Layer 10 of a small transformer language model trained on English Wikipedia (16 layers, counted from 0, width 128).
A neuron adds its activation times its output weights to the MLP's output. To switch it off is to set its activation to zero at one token and run the rest of the model.

Output weights of the MLP neurons that the questions are about. A number n stands for (n - 128) times 0.0023.
n15: 83, 138, 127, 153, 146, 146, 151, 112, 102, 164, 24, 9, 84, 111, 146, 170, 155, 112, 101, 124, 124, 137, 166, 187, 141, 138, 186, 113, 125, 164, 114, 102, 115, 189, 96, 90, 171, 129, 137, 102, 166, 157, 101, 81, 147, 90, 168, 73, 169, 87, 197, 170, 105, 117, 91, 181, 135, 144, 102, 108, 161, 176, 110, 145, 82, 139, 113, 70, 113, 75, 116, 115, 144, 104, 110, 141, 89, 161, 114, 116, 85, 168, 120, 72, 133, 142, 135, 161, 122, 132, 158, 145, 108, 118, 92, 109, 65, 122, 125, 154, 141, 152, 113, 109, 154, 120, 141, 77, 119, 125, 108, 161, 159, 92, 136, 89, 134, 122, 178, 121, 198, 148, 126, 113, 114, 120, 151, 105
n131: 115, 107, 98, 94, 124, 141, 95, 93, 124, 147, 163, 162, 141, 172, 152, 161, 53, 154, 174, 123, 129, 90, 170, 101, 116, 119, 97, 123, 131, 81, 174, 176, 155, 117, 174, 48, 153, 183, 77, 167, 87, 128, 79, 150, 113, 116, 161, 154, 84, 126, 168, 131, 137, 157, 182, 185, 134, 76, 139, 151, 150, 105, 130, 72, 105, 175, 112, 75, 112, 105, 165, 100, 136, 165, 168, 136, 127, 95, 127, 152, 115, 134, 135, 102, 149, 139, 89, 118, 154, 135, 104, 122, 95, 121, 110, 144, 112, 105, 151, 88, 136, 189, 137, 95, 74, 58, 87, 113, 145, 185, 193, 105, 167, 141, 121, 171, 145, 151, 106, 60, 33, 97, 116, 80, 181, 164, 94, 110
n152: 85, 142, 128, 146, 106, 124, 132, 137, 59, 129, 128, 136, 158, 201, 92, 169, 126, 231, 157, 164, 109, 125, 115, 133, 123, 205, 113, 170, 147, 119, 166, 164, 164, 99, 134, 94, 180, 142, 149, 195, 93, 133, 107, 137, 136, 138, 125, 135, 135, 184, 116, 133, 156, 120, 173, 145, 146, 113, 101, 122, 169, 93, 107, 182, 150, 191, 99, 145, 118, 104, 103, 106, 125, 107, 112, 147, 143, 140, 133, 132, 133, 121, 70, 108, 107, 81, 147, 137, 171, 142, 126, 146, 149, 106, 113, 139, 133, 123, 107, 151, 160, 131, 126, 142, 175, 124, 142, 156, 125, 133, 165, 150, 135, 146, 122, 72, 136, 102, 145, 135, 187, 108, 149, 108, 97, 110, 165, 107
n164: 130, 136, 104, 122, 142, 111, 158, 106, 137, 93, 133, 181, 120, 168, 140, 61, 61, 99, 82, 137, 82, 135, 115, 140, 158, 109, 183, 145, 92, 153, 142, 143, 208, 192, 156, 128, 112, 113, 117, 174, 156, 107, 105, 127, 159, 176, 144, 99, 139, 71, 133, 75, 183, 86, 133, 93, 145, 145, 110, 172, 63, 122, 109, 141, 162, 106, 174, 131, 133, 141, 170, 167, 134, 132, 102, 184, 93, 91, 145, 153, 131, 168, 99, 165, 174, 105, 120, 148, 123, 157, 155, 130, 130, 42, 77, 135, 75, 167, 121, 150, 117, 126, 163, 120, 100, 129, 87, 163, 126, 125, 119, 95, 126, 169, 101, 138, 155, 105, 103, 145, 157, 144, 115, 127, 166, 101, 54, 128
n234: 102, 119, 153, 175, 96, 157, 121, 126, 132, 119, 144, 118, 74, 148, 171, 142, 134, 108, 141, 181, 117, 140, 135, 133, 140, 123, 119, 94, 55, 101, 104, 132, 178, 102, 159, 113, 165, 117, 160, 159, 121, 128, 102, 139, 116, 141, 84, 163, 95, 122, 112, 78, 129, 106, 125, 100, 118, 125, 79, 76, 167, 114, 101, 151, 119, 61, 176, 176, 175, 147, 97, 150, 111, 106, 170, 101, 120, 154, 99, 104, 135, 204, 137, 148, 92, 201, 151, 122, 63, 111, 137, 97, 194, 173, 152, 154, 132, 116, 105, 182, 32, 123, 76, 125, 140, 100, 90, 134, 202, 131, 178, 106, 138, 133, 118, 153, 122, 113, 146, 171, 189, 145, 105, 129, 144, 110, 90, 113
n279: 135, 179, 115, 153, 208, 124, 92, 72, 117, 149, 95, 103, 115, 66, 145, 101, 122, 114, 144, 154, 137, 143, 112, 149, 189, 84, 60, 151, 162, 52, 123, 111, 156, 175, 94, 153, 99, 132, 155, 107, 120, 52, 160, 142, 118, 131, 128, 181, 105, 130, 108, 136, 155, 108, 103, 70, 174, 102, 133, 144, 125, 97, 124, 104, 114, 180, 130, 94, 146, 128, 162, 148, 58, 105, 152, 192, 157, 160, 192, 124, 154, 124, 125, 165, 134, 107, 100, 102, 59, 120, 107, 90, 115, 104, 157, 137, 147, 102, 169, 96, 138, 84, 141, 143, 136, 127, 115, 150, 142, 116, 93, 104, 118, 166, 138, 120, 59, 120, 128, 123, 146, 122, 145, 169, 110, 168, 118, 150

Each question names a token from some text and the token that comes next. It shows the activations a of the neurons there, in the order above. A number n stands for (n - 128) times 0.21.

Then comes g, the gradient of the next token's log-probability with respect to the MLP's output, scaled to length 1. A neuron's effect is roughly proportional to its activation times (output weights . g). A number n stands for (n - 128) times 0.0029.

" is", then " recognized"
a: 76, 125, 130, 126, 127, 128
g: 149, 172, 135, 111, 99, 128, 76, 130, 89, 196, 142, 146, 129, 137, 162, 165, 133, 84, 85, 136, 121, 108, 90, 138, 164, 79, 105, 125, 121, 95, 131, 75, 167, 103, 140, 88, 81, 203, 99, 163, 171, 115, 105, 149, 137, 111, 84, 147, 130, 156, 76, 114, 113, 109, 133, 175, 112, 142, 137, 114, 164, 98, 87, 109, 134, 85, 85, 159, 112, 117, 134, 91, 133, 112, 112, 128, 124, 148, 156, 126, 123, 173, 99, 154, 190, 59, 142, 58, 138, 148, 116, 148, 85, 97, 177, 138, 139, 115, 119, 127, 119, 142, 156, 93, 195, 139, 128, 139, 149, 127, 120, 194, 190, 104, 156, 160, 198, 142, 143, 150, 109, 110, 139, 135, 152, 150, 143, 110
Which neuron, switched off, lowers the next token's probability most? n15

"iya", then " Trust"
a: 131, 128, 159, 144, 128, 128
g: 170, 75, 153, 87, 97, 141, 184, 128, 92, 131, 112, 134, 142, 133, 139, 129, 173, 136, 113, 75, 145, 144, 71, 153, 132, 110, 115, 112, 157, 122, 158, 113, 121, 120, 161, 125, 169, 145, 130, 71, 136, 128, 107, 121, 193, 69, 115, 121, 127, 121, 145, 127, 142, 161, 149, 159, 97, 101, 137, 146, 128, 68, 126, 131, 175, 115, 96, 148, 147, 84, 209, 60, 116, 59, 114, 162, 142, 109, 158, 146, 167, 158, 86, 132, 69, 99, 114, 109, 177, 157, 113, 108, 122, 93, 154, 168, 150, 99, 154, 172, 134, 109, 99, 61, 148, 93, 164, 112, 80, 137, 117, 118, 142, 127, 84, 175, 90, 112, 158, 109, 141, 138, 108, 143, 83, 81, 118, 116
Which neuron, switched off, lowers the next token's probability most? n152

" |", then " —"
a: 128, 128, 128, 112, 124, 106
g: 108, 148, 149, 83, 164, 129, 226, 152, 140, 222, 132, 156, 101, 137, 135, 91, 148, 105, 135, 144, 100, 161, 110, 165, 61, 105, 133, 112, 122, 122, 91, 86, 119, 124, 152, 119, 124, 132, 116, 146, 109, 124, 109, 85, 89, 105, 129, 135, 86, 163, 95, 204, 117, 110, 109, 96, 49, 87, 123, 106, 138, 112, 151, 166, 99, 131, 106, 161, 169, 152, 169, 123, 153, 150, 138, 104, 100, 160, 140, 135, 137, 86, 144, 134, 90, 160, 107, 97, 144, 152, 146, 99, 132, 129, 139, 130, 186, 116, 100, 152, 141, 130, 193, 118, 149, 127, 143, 154, 145, 132, 57, 127, 128, 99, 106, 152, 153, 78, 118, 93, 173, 48, 125, 123, 107, 132, 109, 112
Which neuron, switched off, lowers the next token's probability most? n164

" John", then " H"
a: 128, 96, 141, 133, 128, 128
g: 127, 135, 144, 152, 85, 130, 105, 114, 212, 132, 179, 86, 139, 190, 70, 160, 107, 79, 105, 149, 146, 84, 140, 124, 177, 150, 77, 155, 174, 155, 112, 158, 139, 123, 118, 123, 61, 148, 107, 79, 178, 104, 107, 106, 76, 106, 120, 128, 171, 145, 156, 91, 120, 144, 93, 127, 112, 128, 169, 49, 149, 125, 104, 95, 173, 136, 185, 111, 154, 155, 168, 117, 144, 147, 130, 135, 128, 181, 99, 124, 93, 136, 102, 112, 156, 106, 124, 130, 166, 122, 207, 128, 169, 138, 122, 131, 128, 132, 137, 147, 179, 122, 165, 107, 93, 152, 136, 110, 119, 78, 113, 124, 109, 141, 118, 111, 148, 90, 110, 140, 180, 130, 156, 71, 110, 99, 107, 144
Which neuron, switched off, lowers the next token's probability most? n131

"-", then "fin"
a: 192, 123, 128, 130, 128, 128
g: 126, 142, 137, 106, 88, 92, 138, 116, 142, 133, 146, 141, 129, 92, 87, 120, 121, 59, 79, 99, 101, 157, 131, 106, 172, 150, 91, 105, 147, 90, 163, 135, 92, 135, 175, 124, 145, 173, 157, 179, 155, 163, 139, 57, 141, 112, 135, 47, 114, 114, 91, 109, 112, 147, 201, 166, 119, 154, 102, 128, 92, 87, 114, 176, 94, 144, 125, 127, 157, 127, 100, 166, 129, 147, 118, 164, 144, 125, 168, 73, 146, 136, 95, 147, 98, 143, 157, 106, 109, 175, 130, 162, 163, 98, 113, 196, 160, 94, 140, 159, 127, 111, 152, 82, 160, 120, 151, 141, 92, 143, 168, 119, 139, 180, 166, 125, 125, 105, 88, 191, 124, 163, 181, 132, 158, 144, 121, 104
Which neuron, switched off, raises the next token's probability most? n15

" School", then "s"
a: 128, 128, 123, 128, 174, 128
g: 116, 138, 118, 126, 97, 119, 158, 104, 82, 123, 161, 108, 133, 141, 164, 116, 76, 152, 132, 144, 150, 180, 167, 178, 179, 162, 130, 155, 115, 105, 134, 134, 104, 98, 100, 89, 122, 80, 183, 125, 110, 145, 161, 100, 120, 106, 130, 182, 112, 110, 187, 187, 77, 121, 98, 147, 120, 149, 80, 106, 117, 148, 151, 154, 138, 150, 79, 176, 189, 131, 100, 149, 156, 120, 145, 124, 98, 101, 49, 145, 143, 200, 145, 149, 146, 131, 87, 122, 95, 109, 151, 188, 109, 100, 133, 162, 159, 137, 117, 121, 95, 64, 113, 95, 144, 70, 121, 130, 127, 193, 95, 155, 93, 90, 109, 127, 137, 130, 91, 103, 104, 83, 149, 106, 134, 111, 110, 158
Which neuron, switched off, lowers the next token's probability most? n234

"nd", then " time"
a: 128, 128, 128, 132, 121, 128
g: 125, 116, 164, 111, 100, 168, 103, 150, 99, 176, 126, 75, 108, 124, 123, 148, 104, 116, 120, 153, 133, 109, 113, 137, 117, 178, 75, 144, 155, 163, 136, 127, 146, 150, 134, 146, 143, 144, 142, 145, 121, 149, 166, 98, 103, 141, 168, 137, 171, 120, 104, 156, 124, 135, 169, 96, 160, 128, 169, 123, 152, 154, 156, 145, 83, 175, 144, 119, 169, 101, 125, 123, 120, 201, 73, 165, 145, 153, 113, 170, 131, 108, 117, 136, 124, 104, 160, 135, 222, 84, 67, 159, 153, 144, 142, 118, 133, 90, 156, 156, 147, 169, 205, 93, 45, 77, 115, 95, 103, 100, 122, 144, 174, 151, 124, 97, 100, 130, 129, 145, 96, 136, 159, 98, 90, 184, 72, 123
Which neuron, switched off, lowers the next token's probability most? n234

"fin", then "ance"
a: 152, 127, 128, 152, 147, 128
g: 128, 106, 153, 130, 132, 185, 62, 169, 41, 121, 111, 100, 131, 160, 77, 95, 148, 163, 131, 129, 104, 127, 93, 133, 142, 134, 125, 162, 151, 163, 156, 147, 114, 115, 97, 100, 109, 86, 119, 91, 145, 169, 174, 108, 183, 108, 136, 175, 173, 108, 70, 155, 150, 167, 100, 76, 125, 99, 174, 112, 137, 86, 119, 135, 139, 149, 148, 186, 157, 139, 157, 159, 158, 172, 80, 129, 165, 174, 130, 140, 158, 97, 55, 144, 128, 118, 123, 135, 152, 158, 130, 137, 158, 74, 139, 135, 133, 137, 172, 115, 148, 127, 111, 109, 111, 122, 135, 133, 134, 163, 144, 110, 173, 118, 123, 181, 74, 129, 110, 106, 94, 104, 99, 176, 84, 191, 117, 127
Which neuron, switched off, raises the next token's probability most? n15

"w", then "t"
a: 129, 126, 104, 123, 126, 128
g: 183, 86, 162, 147, 185, 131, 146, 82, 135, 132, 154, 145, 155, 96, 94, 115, 150, 119, 184, 125, 169, 106, 157, 152, 77, 124, 201, 104, 156, 173, 122, 115, 153, 157, 164, 138, 126, 118, 89, 120, 163, 184, 194, 103, 130, 104, 85, 90, 97, 118, 114, 121, 104, 124, 145, 129, 169, 178, 127, 174, 76, 150, 113, 85, 165, 115, 132, 138, 102, 188, 167, 170, 143, 168, 127, 116, 142, 104, 106, 152, 143, 123, 135, 110, 84, 164, 122, 108, 143, 145, 121, 153, 112, 157, 83, 147, 111, 143, 130, 138, 121, 132, 85, 141, 139, 119, 105, 121, 113, 149, 86, 41, 192, 155, 121, 103, 137, 130, 81, 100, 115, 91, 123, 121, 155, 88, 173, 178
Which neuron, switched off, lowers the next token's probability most? n152

" ", then "6"
a: 128, 128, 128, 124, 128, 79
g: 95, 55, 143, 157, 146, 107, 130, 187, 167, 184, 105, 140, 60, 128, 142, 193, 131, 128, 121, 135, 72, 68, 98, 147, 161, 131, 156, 168, 107, 166, 109, 97, 116, 84, 105, 117, 145, 145, 105, 155, 172, 131, 90, 125, 139, 115, 124, 136, 72, 157, 110, 106, 108, 152, 155, 177, 89, 114, 151, 112, 59, 148, 118, 145, 120, 135, 119, 68, 178, 137, 129, 104, 80, 172, 95, 111, 69, 153, 169, 156, 105, 143, 101, 136, 96, 91, 118, 122, 134, 137, 131, 132, 113, 116, 137, 159, 149, 117, 127, 148, 161, 102, 94, 163, 185, 155, 184, 110, 139, 101, 123, 112, 102, 204, 107, 135, 128, 158, 149, 84, 121, 91, 112, 132, 101, 133, 90, 112
Which neuron, switched off, lowers the next token's probability most? n279

" was", then " initially"
a: 72, 224, 127, 207, 128, 128
g: 133, 90, 93, 197, 170, 148, 162, 115, 103, 178, 140, 95, 97, 119, 107, 163, 201, 113, 113, 76, 123, 122, 138, 83, 114, 118, 162, 117, 145, 100, 137, 122, 170, 158, 149, 101, 183, 140, 114, 122, 140, 129, 153, 168, 91, 154, 80, 116, 144, 165, 85, 111, 142, 99, 147, 45, 131, 148, 102, 129, 126, 113, 90, 125, 119, 148, 97, 80, 134, 104, 151, 119, 146, 169, 153, 109, 105, 139, 122, 124, 141, 148, 117, 149, 129, 69, 182, 132, 139, 99, 107, 88, 146, 79, 115, 89, 105, 111, 34, 126, 118, 104, 109, 122, 88, 113, 102, 113, 140, 105, 135, 142, 45, 108, 111, 88, 164, 110, 138, 129, 147, 121, 148, 156, 175, 165, 174, 178
Which neuron, switched off, raises the next token's probability most? n131